Layer 6 of a small transformer language model trained on English Wikipedia (11 layers, counted from 0, width 128). Numbers have three digits each and are written without spaces.
In attention head 1, each number of a token's query is one row of weights dot the token's vector x. The head spreads its attention over the tokens so far by the softmax of query dot key.

Query weights of the head. A number n stands for (n - 500) times 0.0012.
q0: 538525638576473600479558670600545362536388572618395497477529592450614532371493612566360540414530636616666411604497534558614399441536467479409631535346741464509387566514629532427477522491587585537519562534442534611437452548644431394466449391463268540383456495580547308546443703568511356708584476407489565461486596467574646658547611489432608511487384737575508429432567397552500559494468
q1: 573455677490550632527579538439618442460482555502502438534479421481601538417570517470467495484620415675545362418568589575441515586517470555354512591502274419400431610532333515470487465422581524522473476466583646389632502508449308516417539439599460398495557544625500520348330634495629405534490564405443687436484617419498521599575577544515410591636531722536455552535469420535516465552410
q2: 464426317460548469538454504452545529409516459590462411449608590466476542591448525415469509496605569397321385475544476431653429317469505557386471532561479540575560562455444609503412632452394490449552599454644522509527620536442514450604596548472453451789410464451431516502605490577525714443595521544468426292488466483433419491493511527607441598489504575517400535493507566442483498545551
q3: 510464399439350491377473505523594559647537540663647417528445553454378415436419447653682489340385563537508642337472294349552641412582625543604375481393650567597588469363628390718491553538505491374657268439444551530329424422430533656596525548486449419467571467449486469350588385513590601488468506398522405551529475714500463503385620390560563449392585336513487506519577575575474411527470
q4: 493652495530552492434447391403699576521513560370515401438514455572359563535436349680658350446479516492369628398521664534472715529673526580489508497379555511605533636464596655581338427437502528437456520636315477472457490508515592633462487701503436510369540487325500427359583475552456513465418741548505458538583508593484599571581525479500467379517508428438473424544545381557607510548472
q5: 528583515654452500520531524566415510548431414451448460482579538483623464411573666432505554448582250620586372500298601581360393587479571461539498460542397495470529596473434634392534429510611559522443543552589551381628589500576291537413440448497597542519447522429450503552406651713394363526630517576445653517513533451533669419477493609500525536491430468473571334493441599394493502544387
q6: 486547410520430415728568360438686574505596572554639479553629322489366372601529579513505462430580497581498452490419500521349404479500583467641523349513435346634434703500365534431416516484605478465492371563545316482566402568505385576585466398621494431411468449424611442557572508527582516331472599538660634505511466398521463474329601578492425599449407482481537392510685570526532357449414
q7: 346388598431458417541307500437584483485599555478373557509620517450407541534423565502565658473436714394439605512611500523559530434540440447451410456331557573692390505507685525558518495505446526529483638363472392539414493356389505412569532455536540498593377585437388585459510450552473756575526503518530481488529408457428403583460432382482551462449545466493552587495543569418583727535621
q8: 566373318495554551510433601437487588581534375583487436491522485487605545508491516567520608477661380669412478404401481331438567550387605453519409562564469492587691503449416510537572407500570456483597337444581401431383492546417557522314600448574539384371561624470396676411431508547487534411269494425396549693421466522536478518391502495596627570474307576512568464464394338448531425587543
q9: 525518424481513303411437426489536600459497517451670490546610399652435372634582553530505463563555388474469505466351415374407470636474604563588517520517545473563558475587355530489583482434691615628634331482411544567495416427446374544493614491495301500553553421505495505573617418299532305427463483394487469579566500630686517495505571540404490415495473485582547618433559419668472457456513
q10: 394522480463660468416370468611477360466483515353451395566573420418370431491424653511495589585442566356505265400505323369650406531295524532457381685368447500651407414555488533448612533500435574412437622491534492580412617512392392488503579485534497473692555527417503483520484732349574581615605441571564482473541475428617334519628422448611546347374484427407482714434588510533492594545640
q11: 439450444360581302363391433553317528633455362589437416618527419586406522524423553343542463599488470403705557617593440509557332571497484500645486459405337535411494503578408393577524570658637509494497528448347480503528697672384594540724405442622516563528508437401485421733304528522589529451356380367456461634411436472188522591418368437428448593663511520540439556451578482357495475481554
q12: 425440408388393437512539467500422399305593372562599494575540464615520681602537339494506730531500526660428411675379584332483572599485693418458660459562431479531470573388480432264493683348633262603248429516653594431372454641399459625739425509539662457517581457628234607598403327464664420454427489607446479394440456459607560583418467379549376518515436655463363541575623641386532556644497
q13: 473562588581442554312488519509359573394357353366414626661561637514520437469470757438600576407297800500444465427607460546532597487540660600588338552391516546525672543693411574496618546704619514359526413514536509445676631503570500246544532521587528535490503548509510617459513462298558628530545478720510506275538341535480410529467592715580551276464522593494574386607503669484606607333800
q14: 674549629466352304497672605400526555432424492568626556568411520509430493481519592600628427447652593410563581500411421479395398503549480470548535454530582536553535397698433411322553461452536538520470500607632475373473480457540634564515530533308555422606422585468567515553645457537581435316538531383742573569524551622490451578528483657468467376595458684444515533577537498585567466528559
q15: 529582438556576604555463464511575497378437545486724386473641438495445475310358482605596437437474685473714427474484542385482290476478433500636340663439456426599511468555583523283427441368525628367448516262429421529410537464546526552492407455506550363525453325420515585527491723433704438537546608511723611483515345437500508523712483332678287554451523641423497500596578550518511652388617
q16: 489702359525462500447407432442712615452382443328537479376366423588401432510414450642511477528566507532583603461472556457485512567507573493522542451463277557605541517516520428557392410658487560548505315623443459448527398498558517567516549547401472479462475456436357552431566420405402622480507629539507493514355476510614567560362527435403514415359464570423531457528500428517597529451391
q17: 612589492477590483479426528570552510551377553495545380615645492558411500411563318383495706435408411470485378372410371433519651500480158513351552439529329214613526473416307337382437484528585506338482420461470425542492542561482471539436421418645423492514487393503516479417505537528563476411452747476398594510576524656516383706487533632481545466480487602534561492476462455449455477532561
q18: 400551398605615474448554390577468443648534506555596640485653589490538508347480472623495456639278474413585491563446436542515394531575543430613396475494427393552576531630659406212442537430516622511528455450645568525440401701372427447565567480394578568491471431609398466445564583647563335570426519405579353325408295540478455585655453589497533690440524423612601447472310392475631429656525
q19: 395597530564545623622422592506419341482438357473491536395643561529554512538511515548689565421398506315483355462547472448605304617603384462403541464542606315497503567560471509440428415386469423553440539427460395476649607378488360399448533670168429468484699363729488545525527500817649564491414476320476474619513527395315428509540469548528390620337616556629612357392447484594458568629580
q20: 502465343556658533624594472500560541473594421588516579406533386612511589486534606386518513505500475653505431665640614641463484274533593513352518568521545500388648535649445401599470659423535258561490661613602503607587495552536548533449510620543619575441440440592383437574563444460534529550450491471431432617411603551460392503370649440527523538645612305565640659403459512505419478497573
q21: 404571506516452512608622586423622327489408447486422432396577321505662557358428528455356461528609503562543448536485523318545455396441568424500586407575531469417584611480497595403509667713405356661436715518669467472424511444616429618378497734523318406563365467525537500594550425535536400532530443322588627535354523601486519591568636542683625571387408411287487398503506520472450537376503
q22: 370479518631388497634564569588622559377463430440512639486640401463604445427605646366409491347446623484774391527542684589546524296581500453340536425452348401236690610686637635510531530516591400559578516430574395497436467585565564234564632591631389550471665464559570278443668548595536555506526392467454494346279418562345503405393474428503402570497590601437420491467606470600497534553403
q23: 457567597516291577438730484385648613385497386703569487399682631494750676615543630510478588563516649386649355659387517550668450548443653298379611530516510314391327641510314490467490540434278479410662543444561551513555647715260319594692678491476310493454665474574624617472497549659602480524493422488490471641479563356463424575631466510548536358565526677591377557523483587320363503627426
q24: 505588450341735491611623367328461554577530391586611503564326386568424458561439413512595511432451578473550573375612476447497593479412545595443477526480646599560536477497549500497416547418511404567650435521418405532304463446469713436464627632548512611469242577446761515473483445578500526221411640601506558592494372762567489426421374379359649430481606494619417488413619474576503574398621
q25: 584540448437448527645577379440636543684301430401512544425495360441605514549373425523595505546435483532507377445399517583506589433451636477357544477530413449464464564579399470383371415466412482557509508517552518439495417641539337466509479483577634541470446387635375310439528475451424474473634361545592402484552406581486496507450533389502574457493466482487422500402430553491568575672431
q26: 583538582494695402454326525407548381461268497457411480479604604518378422451529710442627637683549539449461449554609443606565509610530673680745329483468477449843503485517491636419458518451467606455500356509284430538537554555679424482497535545518710654537458560404477561461506485336715473436562767473570517441540520506316453434550464520428563475400438494540481427483679571573587517516554
q27: 461454570503489508413485370507525469462404559379555673448534364651508546480524350604456513543601500386508669398588426522386548527434635629342709314537492503398428667550537492423467642458475449461426661497519567537361474519453556517418545536316546565608372518536594235570458545474484560511683267458546531667540562561457508490362462357370513578542533463386310543527555582508415581462450
q28: 446593430404433374426521535564488484494583540481549617464357527650445369480696573511581563583508514636550622459755546483347553688582641707486557503494643503637344545406386522429615480608408408444406724512373640481508448497473559360647414472351359639455473418568435472619522465471500458509441435441525545454559464551575683541413361470405385314643519632566524562492640563425461437409502
q29: 560479341392521514418455497423522743460457457559337558488346550425495543464550600589386608488549358560473437441526546455372521460645578545429618291484539428431351529456439588607470598541534436490479641505535543505467454541538439577447479669532576387531487567538365466478453417515534628473528582366582698505444484375563490428296525604476461612678374521564383708544449486421625557385349
q30: 578476665456555548378573584409431311423336446381592612497182570534649360478420497585409580674554654317506272568583563476497452639437726410585482443338467676454550384578471557493487537681580594635623516443402459599433637349346591430462578649584412636409393473347656585506380522497479500377506426372546590474359530609555624381506457404450372403523529512519357604334407432518494606391608
q31: 463462349563313503425477487431576334492458521457479457385551284488554479574478612606458508556473551517472485330458441399582538575518652555511383451414383509598469473457449500443621620568472323372336587486585440395487455432582631602516508369419407473349580484458514323415492560630278357520463473468576536677684443544666570404464495527665508461566508497712261549408623449538452505524459
q32: 589514673415760580404444544392603484457445577454521468498558424500529509456555479549516557536528408633341523389511502535512613467473365500343404514544276518394520622438368466454563372614546495415518388512606482398493525408552374626402449563486510427567502413468521605546412608389525512626542474515376551527606602382470515514479583530591548448470560550487441493567407481460411533393455
q33: 440524424345531353493401353410366597570535383329547568704364484613421503482372558572556460475561294550464761420550553148378633444555654556642436609473373612623566521446532500542613466514506573229469379393417526503407537400620583700477476463598783306518562517387403720600541417281513666543204634406638438490601449485569409507445332514447631464427540281379649593688563617449704410395637
q34: 555471536415509595446534498455527593538459439565517538384463436537382481623476375502530565480500627352521476489634594446642485588633549517475511436614629461551650489441572493493466446505381476483487517653354491471560469442426712451538632559525438546384585485494469511426507467481517466400453361543596413491507520611538534480621429511454358526461613485433473453414525388549403414655571
q35: 460440445422429588615534580649660460575406578476388562577472550606633479591622470476390503505508551523562387484443380683483565389606455610477684416675535562473471489460420411452478535375548413733731602494610419527568553562413391509531478643525494593468474383555678416441449621422276318525600542368454580461494628524478549489615549465581447545596432575678428478365564537604434521470367
q36: 556324628582391408599523401626530528476335558594667402410464424539367602600515436622485541328597343737482595306326519329533508503465509503470477584626521613569515604448453505567580420519460596426434378494312477487433411470490572622385503546489494484486548643459604521539419433422521524420360669442561528587444619546628508578425547442495688533461492393454477561458465445630418325520462
q37: 515516538597438463503357422371382598481622485532535338440520526446387398423274519573487431463344517607392571484495648440408451544580488510756388646503397568654474593492568503731424454719513552406398401472484623408490641534495508523570479530547617458587521604376415685540522497479545511486569521550497425380391288562519474452536457559441543455419672332581623421573425605318510505349529
q38: 564494184413431317405277529599407427488522537613728350508393558429418445563583539476549574579566559841532645418439565473393536328649457517581509587407491566461643585351573673583391473693446477474611380384372427380421586384474606450474518519577665441600442654482552455497494401448592411343319598494512391509363412412421399432470403431547518570567471408571443394470550348467520272365479
q39: 510603437437369374526555525507622321516457535472534490539588382495637392527658513526525469641614606317552368441430297585551406454425563515492577354490555511414510442635323414314557613360547531508617618426598520474457423426515408525508419536567463644539412392607529279596500639550456521278436547426534555561569587571482428556402488505551405576561336552490309466500632552595520468569451
q40: 456432468519563424667453440511460533458406645498440667453564696589634442523456488451418531651565460513438553588480467498353430579512588610472441442579524601434481485606482471411520427492628552561591672421409666582566342505680366429449505458512657559655514474606546595482486436551479527500659419487485569437397432500563521490488511382392550472443423562509590559420453605461600573367364
q41: 508297483492569582421597373450497626644332608628395653556554464520497633400418396572350658513397524482497475593455527654510431494495430553476554511614491446491481538509482337337527445328633426486517664503582595511623389656548509440539720363491413458642720406595552416488294564426472497635497471452665464417436387343497602477599630389667580424567556625563443613376275544607425516582372
q42: 598490478482467478465696622431600567664391450614554483470478482479500491383405533536500651491526576512552466458526458459483550461437568447510512443561538414572589505516305362372529490458538391374481543527663294476619586591389560426548547379429497486551518577535608498483547452638556702357380595489533505527543405600462398642577529488542528415489454696498415436547454451488496361526508
q43: 607579329585669645505540475448594536532417647671467484510424487550595530484574364604397571453572624554468577487486527429479490641629417668549344518544503494565621652407541490537465568410527606452448419421590530469485428443538435603282430519583559503375453513528482607405482646587374358617412675526403430543497586653631517531558635559567431444512472477469544563695452537748500416608435
q44: 500528339473481490681509503548345451316465397494525444414657608505604677382497466456572524537522422494444401436283239705689540551482589437510295320450462452606545283615385376275390516402477567503398446493525542453482386519747387415473503506372577494657521555582610491572463517497580320507424385577704542389586747500397598622393582472603448627503313522682438315646439469437672565486456
q45: 631502358426439434422583516468659502476627575447539603556483455573480419564509387458611511458551391456427497326449529561415563674585482464614527374539634341617466531393375532466502413522441545502549347468341358474561585408454547549484484443490294502405484440411472472466607498522426472439349693491469451570606615563530553505458526609527385468489419502630476383460579504502535436474500
q46: 450374652448523473447453563461729517419450525511567548367605481542554569410430449574365561295562609544516407731495556500566628413554434451444598639548652534370596511477446407588412511476685403486571518503549525602489388488444529461464672443523451436549563466699520511375503554440679561512548338307577603478506557500391622283497712559632492517582613665262516617406412467511447637528609
q47: 530544492525523511518463603379640413648581379580515533582594471547423333471530459544374485459523606564670478490500479461536569552481360527455665523543518357572549624452374417387460497321610465423624505551606463518601480455580392417478581330532341490538454390557652408436571595602508588329397509514479366463614446461477442375557654520466404470498429515658512667472421358726502490536491
q48: 497464517582528535535434600508617390534477500454443602393512497500535540569530486406497441498653583526353419527576446531598646700434579598483543517486506470515553533549453744414414369468505235516623568633534556533636492664443467387375588538497568459547482576540363503393527430524429388460418540401436397718506470266700345589712578412537386465505567685394390428489665540425258508509480
q49: 421413641466384662406643511505592514482412513541406696582665571629621477313424518572431692599609481435574393407672568623529340506443320666306427509630494565370483491748541320490509485416433433606541692491536463441675354466465536413420515476494334675535599512555365542565459607412591440506701517595590562537424497555425452398668598394564386569558474600679463428453307572449517368529553
q50: 543634506420559565349446441519399537699491461654634547568382656716318341342608405497386457609523546580534548442611320405405438678444591622488546827693604607542303452383634456529595592534511386594418462454503503521503555512439518472548688473494519433497472622425393547518606469410552350318422731579542548494491402603455559584697492497515465606470332462495461565491555535372627455455395
q51: 536512431420619478573359295552417462281491467474400580497390609560622569406478446700474398632577587506614360410489482410383539418509546351469465470527314529711434289533308494325506473556550478517559513519482584577390447466517572444681429421445535646395238567390753533441308449531615479556295483330527474635601318497491426573584500538432629529364575438606528644485334430401631539536542
q52: 593442430489555345509411572550638353438577417509660514441658458525491402664426532387483585490457494581547516636495605755420457402472341497431446514537538624399450529716524342365599690582546323643477550476624337284548689530477661491486497645399425429515325377531400430679474512500394344512540571492459500439555456393433683389559429535380526441535592594672615398570417383535589486338443
q53: 703525526503708647514397269487526536494402463663536570428544675561562638303451590511495382414575655515385374335611546418478654359463488587573547464472480374506305356405488650590541686609542452505405509479568576595505428503396511415543519492465424442497462555541449480681480375487464429488355519546576513400649441466573479368540606647419492443534657453462625571556229608523513434435433
q54: 514256475605480339660505439613674481520713194412261747459505452483453700666654455227557505513578377413622414766423337345399821540467674548469548431211773717349524600392760794391638595718667299686652574474605581662328476587379694547671446324286505534679339515577036594639343148240685831417495439500595382700332584103599472689305141647495505798431781446252495535431708353555615706397821
q55: 649602676518457529639379456531370724693632497557657552492568412433567547436421466263538431558543439691369473509522576584495399531564281468634452485263552443747411435479552564575414420494385412613476533564432464500387587640443552484479488249717507464497474614673481518427400520667533351423562507416574491494542580447272345380574367618453654393420432376464558537460324349497606431500636
q56: 419296459539238563550509575575383522362574381360438481584434445538378576470442693554485463491531533559476448349520793417593572548416653716510478550447652559514491576384390703517412665493598524479572347362433460632415469667531370361457381635503361420345470472472433434783253266431516538447703546662621271403510430579573440522433467478536456607432570506517629484604523423497730595372450
q57: 361386513386450492567439540565543531428366601619358524396522737477464689489586453408477428458427435413555426495637524503530626511557673523549402641490534540417566590383525586581530487483458301500461638495332419466515306484618508426442487531492269577424452523602566463382492592580314372497472515524479472460519618412426620598463512648443448393451568492421425376353503648426395455601465
q58: 469550516525422448600422567350403464333567500572513435363423763470492593596388510558548477573469535657428497518438441416417570697403635518446485560461647551565548387572527663474411384440429558606430430516558654451422580655587432331708420438658452602581552595378518403467394458502551384546437617531447458457287537554484552536547561539489474401439465510533515513568422566665578502646440
q59: 432500630763551419351580421534644433358596525478522486427500500473405354386505655471528408736345417574554438414236485494472463346595522467444475565542586434544547267647386590405559506506484616500475592694607475449525506547597471336423537479594248494470462402697730446565656675563542448607533494563500470442497571503474579450431411500412382489524448506552481546531412341454487567634589
q60: 581314449332554531590402562637400586290431482719534623542461539463606531654453465444497500529476433528548567427323622551467374440423518417481605356508511570480539562450579537497311562562571386365439583620465479668702450506529462626446572456497670482540477524537476591394428400551682522668480392485557354487545516599449314539430391442608566575465487484590520570425764469524430546500500
q61: 602574562376319482635475262428597574533593755445465465527574638538628742604553559415432546571488473448425379543556479701656564467628542559470259261645521570414520444430691546464409609531659403616512563512450404535593425491332374494337523524515494477450525382585471591363515509450799491494370523471488380576463474373465391609447536500428598562658463529540525453541371581606511514506544
q62: 503602573500514443500542445455559309465512430534477612399373481598578567400703442722514475528337680704462535486582536578549549397453484503476788592372422424462372454677376463360461509603432620508554636611430464408583358401486642455389554484491416655325660514553474431365429427406514386665305558505578508669445630412540481452613500469340406453688433457364546529457453567448602505661503
q63: 429402587583447509612433521262580651635614583484404622370480276408520505468411547386519467468462635555474533589444514646500395324397345529376546459376475327367401452448477519488491589517380524567519685491469425610666462393587441668505442593600551630752516421327508547734426462463511522572488488520427500388541436551567460592713578429448484487477420497472558584409434358483469660488520

Each question shows a short text with each token's key, already scaled and adjusted for position as the last token sees it. A number n stands for (n - 500) times 0.0012.

Then comes the last token's vector x. A number n stands for (n - 500) times 0.02.

0 "ished": 487490485486491500507493509507480471509505353471372370448502494482528512494560520466464487495463496497508504487475499492488508481475529452505362527501480515506509499490466482470494473495535541
1 " t": 498508521452536534544475517487466484510513445494419386447509442505483486531511527537487536525515457466471532481468505487495453506478476497502395525509539510443460506492489410426453506455453505
2 "it": 552532491470524512537493506462493486522498374479374429458533508508528522468511505441487499472503496482492473522500483480455491526475488515505408502504506536519521505469491412477483471440504554
3 "led": 517504491511501512490502519472490469507497350486378365455525524517524509501555523450470512462480501501482506493496494493522504528443537427486349524489470528494521496463483536494499462514508532
4 " L": 505543504474510526520491504448476486514509414466460439453518440508502493541493548490517557524472533528533461511508525476497457497489489490491337510497542519455478504439514464459437489470458485
5 "'": 468505501490510508499497516438482487497502380465418416483525534523534507495548561491525526486504522523503464507540519450536495446465510461459317483509559510531498502469499437465472506436509510
6 "A": 509484473513477515504501490453484486497501438457491393465505495537548493525508515472569532473489492503485463518532541475492477506497495562496378497497503536518492501500518428436466501449476503
7 "v": 500450490530509517508499534482484494497508497467491461464524489481485485504518563477485547458499448506494454551559541439506477445486456567457414496502482493493489503494494415451475502442472516
x: 481342233540556447558315357370459561335650503435588442532475454424398441624337504389580412615489499718317519589509681491408610433564714506607486354306380526407453391464645808620643556642440554512424329409355492311482489436440481529582506672482679417298584527495548383541543453449733690578396478543523479393435584450691502556429307479312616558495470343414368315387362726376456570432567
Which token does the last token look at most, and with what share of its attention? 5 "'", with about 40%

0 "ing": 490496501473497478531516527469479455509507307445313349426518479506511514516519554458470501484462487493503502489475510502495525512463526512505321536485504546495458499458447437453474441489501527
1 " by": 503505496496485499502511513496487485490519281486305336456498457466528510505558512478442497496486495495503472484481508497519515478487525546505286503493476550449487507500457481485541473529535519
2 " N": 525549520431529537568485488437473486520518459451392391457514430465523487531516575499554542534484490472516499479482523476517471521487459515465333510516496524454489503430521405428452508492434492
3 "ath": 529539525465541527533501507487516495503534486460506505462507506443526490482543559414502512531464526497538451488544507476463487450490460582426401487483533500546493511431486446485477431422481551
4 "an": 512515508497548507541507530481481502484522453456433420469504477511504506546565597458455543527432527511531473483537511481469498476485458546463372511519464503520445500468438383463532438426449533
5 "iel": 483489494511516490520509531468505476500517371425384417469540510493499505533577616447497556502451507506511498493503523488515499501492539470468348523488512500467455507457447462452516479426494538
6 " Russ": 461498486536519508536502529501492474537523502439405485461525452491494519487511531460476487468458488508507467550532570460463481458479491598459349490509510518472496503486472430450483484408479565
7 "ell": 495468495528529480515509521469499482509510375433384443438528456507513502529568593464513523501455480495512499510470531496495495529458543497451337544504524490465449500449460430450525460405499541
x: 350424325584428501781551383574317430452568421513546539466456554474513639434386499489476426551342394444516465469455614561461386464591566443592386465470521461498351568475746734495416644386350369476661519415206543529555551469385456597230440642637525622421412588520500513403516517315543619596382270584592400477442578426410560566485376233481612438269595391399384440504243713205422606286440
Which token does the last token look at most, and with what share of its attention? 1 " by", with about 80%

0 "rib": 466482508454539530555511575463456460519519362433260490446500490494450495510434565476499497478471466471551535470462516510490473465460532599510372510512534569442476508480523419457433448505471505
1 "ut": 470494511478586522528508558445468464501475290479305474510545501463515511489514539467479405443489464474492505490502508507434487506474547529473341482502522547538517498456507548474414453446515546
2 "ors": 509513527486523503506513501480477476529537355467334482442508436539474476514503530469449497530436476500531479503480513509493511461513494586480316527463519504461455500511435486435483425477496503
3 "==": 500499489492491534538486518443470454550489205480266326466503530529555530492548478539486489509416500505485472512509518459560570412363471344533335546502484490449484492464483500438459499505514574
4 "\n": 509509506495499528513485517408459465531480201505250279458491539521526507484559498514480507504417511512488481494510514454581554367389498329528293540494467503474480499458467528449481544521525541
5 "G": 455503494495497525536485521449469467512506395444472400466518457480555519522519558512506549519467537546544418546511565451513448386513474421458324475481561526472494502454551472387407554486455509
6 "ig": 451455479515516515542504536520504481537540391432480524515541463444518490452569624427515566443533439517517454553550520454527501369462442617450414462514511488472487505454484459456462483454481538
7 "ant": 497507445525553504504512518506489477498521378428320448479559464482545478530515586433487494509447455492505447517475540445494482387434454504407384551502511481452421496482443388407475471459454579
x: 334443372578508357253689514600316532404322435521629593537528528430535450461553401420538569542466482537390391698641682467372523469655523564509376407338198426481424625375538596497448776563400473489589365470309555398459482353571565540338399431529550529470467530403425688504493475521597627553460396637615477670466409468482479525423406502299707574329702316499395420478412577237394653463479
To which token does the last token give the most attention? 5 "G"

0 " the": 486489489483496512520501522435498477501495265501371378454501510496533523523534546477494472458473483491519529470476523503518502494455554440462340548496462548476454502477486469429501449483538513
1 " new": 501500473479508503557493519445507503484500342459404438413489479520536513546516577430510498447470488488508517452498519483484499518498556537464374531491468529495449493461505522458493449488550497
2 "sp": 541581514442521533594482519436473451522488526420431465481574481528467496542479550485510484502608506453501520503477529471543454495425454606497450465534542531471460508492560394481471558500438446
3 "ap": 542550506450577547560503524462487468508523422413363484480557457526465508500508550463462499501527497497513484482510524481493499505420485667431402503509518531506494498462452398487461476459529558
4 "er": 515502510491521507500508501484495486519519344466336396438526480527515502508534549477461543509476501497498484483506500481485507473461549537464382560477489477504457501480451490466505453443540538
5 " La": 487489496501534505516503503473480501512502394460401418453496490543498472520527557450509516460467515532501434487513527493519490449449520455492338561508565529462502502445507392473424484425500509
6 " Soc": 455449487530518560537489505521462479502499488481435464488568498491472501491449533464509443447446481528485433551551563435495448458442505556469378497522530567509536505508510465450472490465471498
7 "ial": 485479490531515495500510522484485481510518393471383503451537531540508482496507565422543487463434458493486475543506526481503487483452562553455326512501485519526474500431450457443499455423511542
x: 426333445567424530670482381669521459544482408450571550495462440390428486448417584652404559521526447551417411505691468692507477343504604510474346479480359650327356546438596633441498703433495511441571305579336663137360466413356561391437404498680715623531566565517442527244524484390422640601377393622480332522429646283383606468552533529192732459473644454504614428359522659173392394499515
To which token does the last token give the most attention? 0 " the"

0 "==": 505499488486480528517485560432459430525468180481209322487524559527547507486525483503472526502404493483530518510480523484578554385340506311557284536522471528448480497446500503475477541512528536
1 "\n": 499512493483497550517471541410443451534467182497249272468493532521516518491553485519473479486404481484498513505480510474596571352397496329539289546495449507487491499463477553444479549520523528
2 "G": 550553528416542527580471530429454467514503387438458401469522458474559519525513560512502543511466471467501484530487541466509459376516473427466328475486566531469498503452554479387401554487453510
3 "ig": 544550516459561542553491544518490476533548371428470523517542462437518491450567626428514565437528573511528473516525499457513497360463434617455424464515512489464481506447485463455459482454479536
4 "ant": 491488515453545489534497516498477471492523355419320442479564467485545480527516588434482501506441549503581463467484533444489478377436459504414387554501508479454415496481444396403475473464453573
5 "ic": 474491503501524502524501525469484466514502300443323410441573462519521532528506598439517522478438508511528463515482513464523485444427534498486312568509496544478455495475479458381480447458526564
6 " has": 481489506519507514500504504480484498480524282443263436471532465504573492555562529469440473439411515508528461508478544499471480485375488576462314510521523468401424505509470508441528474434477519
7 " feat": 464428476531468483513502508475472477563510318472297422466532436527469543489474492548503490479607439491528495561501556444499476424416507525500331474484529513463524502472533530440440457494499515
x: 450302391535459306532587420545573483397604703517646459650384575454358564477459521526559450525393417413396441520538719447402470388374458450447522525351383504379532554658637657180513378565438248601539450477402538528577506282357583401565337507682502375325384566562433521519381533432500399602620541296583326380389778410498442384520483657430642475275575426529474342417433701354371690457604
Which token does the last token look at most, and with what share of its attention? 1 "\n", with about 60%

0 "-": 494493496487491516499492546432477448486495219487284326423506502566519532510543571497466499537438485487484502504502494498546525470418460475532297541499471531481532504466511446411507526488525526
1 "H": 512499550437534514564476521374482500508496419430418440425499448488520513535535577436521496549488476459489502494488527483487469493515458550457337514508550510506517506430552450420426488465468487
2 "a": 526557490454512562564486516459432478517506359445362402466482480527489495501532566426481515475452476462522479496496517474533497368405483583529391550532519497495498504452495327481504450467487472
3 ".\"": 507514496496501545492474521460451465489492237485259220463507530503534501509554501539481520484433504505506501503505513465554538428461517355504212516491453499507524495454502582415472544527512499
4 " The": 491502504494535511499504509418498489500506270501321400464486501521549525509524533492525505489458505503504473508510542503503495451489563421439323534475474533494451498484510506428464459487550514
5 " m": 470482496453528545512486510441467502495487377506430467455517425496467469538508565491536490517503532563511457524517544491592426504461513578460370523526491552441420504431534488456449439466434469
6 "ag": 473441493519503517498502514519470480513519454441361387497571537454566474451516552470548591453443460529494452518540552497510497399498488525498363458510546543516443501494518377471428542456523534
7 "az": 487442465516532496503510532478491500520502368469345381486536526545513485511504548474507500493503500484497458538542534482564487404408488463404364518511531500484455492439530417411441462442501588
x: 309322327581450326509573437504438633407398539525643488638508455437655289387498516553698493630473313541315398499527597475352490389520557352473697514357402409429297581482636645571383616488447321609496366436326604514505600237505732534423376601434580475587380537461438498571501495475628498714352499507502491560381660304487350464577390617514755579395641336486468425448516572328438552459547
Which token does the last token look at most, and with what share of its attention? 3 ".\"", with about 50%

0 "ine": 482501510477505490514499543464482463513500321457330387432513477539500497508525590444474500500459492491486511484487513496505517498470502459503345543493485501472480503471466461439511472465510508
1 " feat": 487514511462552484535489528481480463546508354481329420451518455506492524512499525504492464497577459475471484501504515488499477489477493521491346511487525517465521506482518486441470455484511502
2 "ured": 522481491502497477515509474500503483514516329451321365452504504466568534490559488463455450472457494507491470478490506496488515543455525536466357523494474503480499497474477521476522450488504520
3 " new": 508511496491534481536502525448492498504493344470324445411502462516542525519512558444496500472476515502470476483496536488495505479513550517467357510493472528471459493444510531466481466492536506
4 " and": 517531519493489478523492464457492487501495368450400421474523452492556529546540515505471476471504499508474467508504512468472465474409487582485382539505451488441428503508498460509505478475515468
5 " new": 490493514510532488519504519446495498495498364449356456413500467531532525533515567448512523461496494507477476507495546481498498508516534525472352514492474530485456493438495533463490460487523489
6 "ly": 489506506503498492502501508423492494500495348453473479479488490481541495506539533510497503494506502516523481516532522477467467465426486501496431538482507444520402496534463524515513506449548430
7 " trans": 487452486540483525485504481547485489511508388479356406458517483505474526508458504497464488464491452486507484544534563452494516424410464560510375494472516524449511499522497456478440477483517517
x: 570411369401363388633287567676602360322724539491604408667517489480555621575540460444563479501337376480518528695582573374367467300468606490418382477225398607454386633540463635315635355476488503641373455247562629467554495311496646347617384540768653538311408431502570356366625393558480643547338478344463487284476787475460323453401426376444670558423576472437434355491636645352304635510706
To which token does the last token give the most attention? 4 " and"

0 "ident": 480504497472490485518496519528472462521502403461322414435519478485501519484512574444452465453453484500490502461503510489499497471468532485473375547499481505499464499472488441448501448484527528
1 "if": 502519517469537510546491520482480464511502500505398435460545477520476520479517559465435465459496437454459511465491497505530461517421472508491388521515459514513531502421489397450500478461473490
2 "y": 516518512496516515486517494499482493499481385482364390465515466488536528479585530452478477485435493494502486494524509509481518552479509444473335531489476529506498493453483433442535437484518568
3 " him": 508493500487534514512510528480489499495517338465367399437500524492504499548557531514451505507414492500506488500507528499511521470503537486450338505492447523495481498458494464455508427472497520
4 " as": 507509507505522534527503479477491475499515312488349355444502488503486522528531494511463513499473521511482483491503521492508506516419515547503360541492473534461489503525455437474512458496548516
5 " an": 484493511492544511502510503448508507494494334486404424443513493513499531522508523486507508476496516519482465508524526505510483514472541473454368506481456529468444501505484487424488466456525525
6 " early": 496506531501537493532507493504493513484513354461455433438506490520544509516571528471474495440510512499497462491519521466476497466446519512476401551497481520515465496480469479478512497471553519
7 " an": 496462513526501506483505506473502513481497391488438465474525524516500527534492544481514492440457476493494462544540546509513461514468517532450391521500456541467472501497507436439508478440497523
x: 373483227558493345797440567549666501541823500370623463548729518492527639565291607372555434444443418572600478388582549445416600452509566478527477460324503573403341527499560554522572737567551431638479593529338484342564541460389708437582394630575571386529541539466370473575457427419401416730503364414376397435492601413455426396500263380416671620498652576503501451436718578417461471533704
Which two tokens does the last token look at most, in order? 6 " early", 5 " an"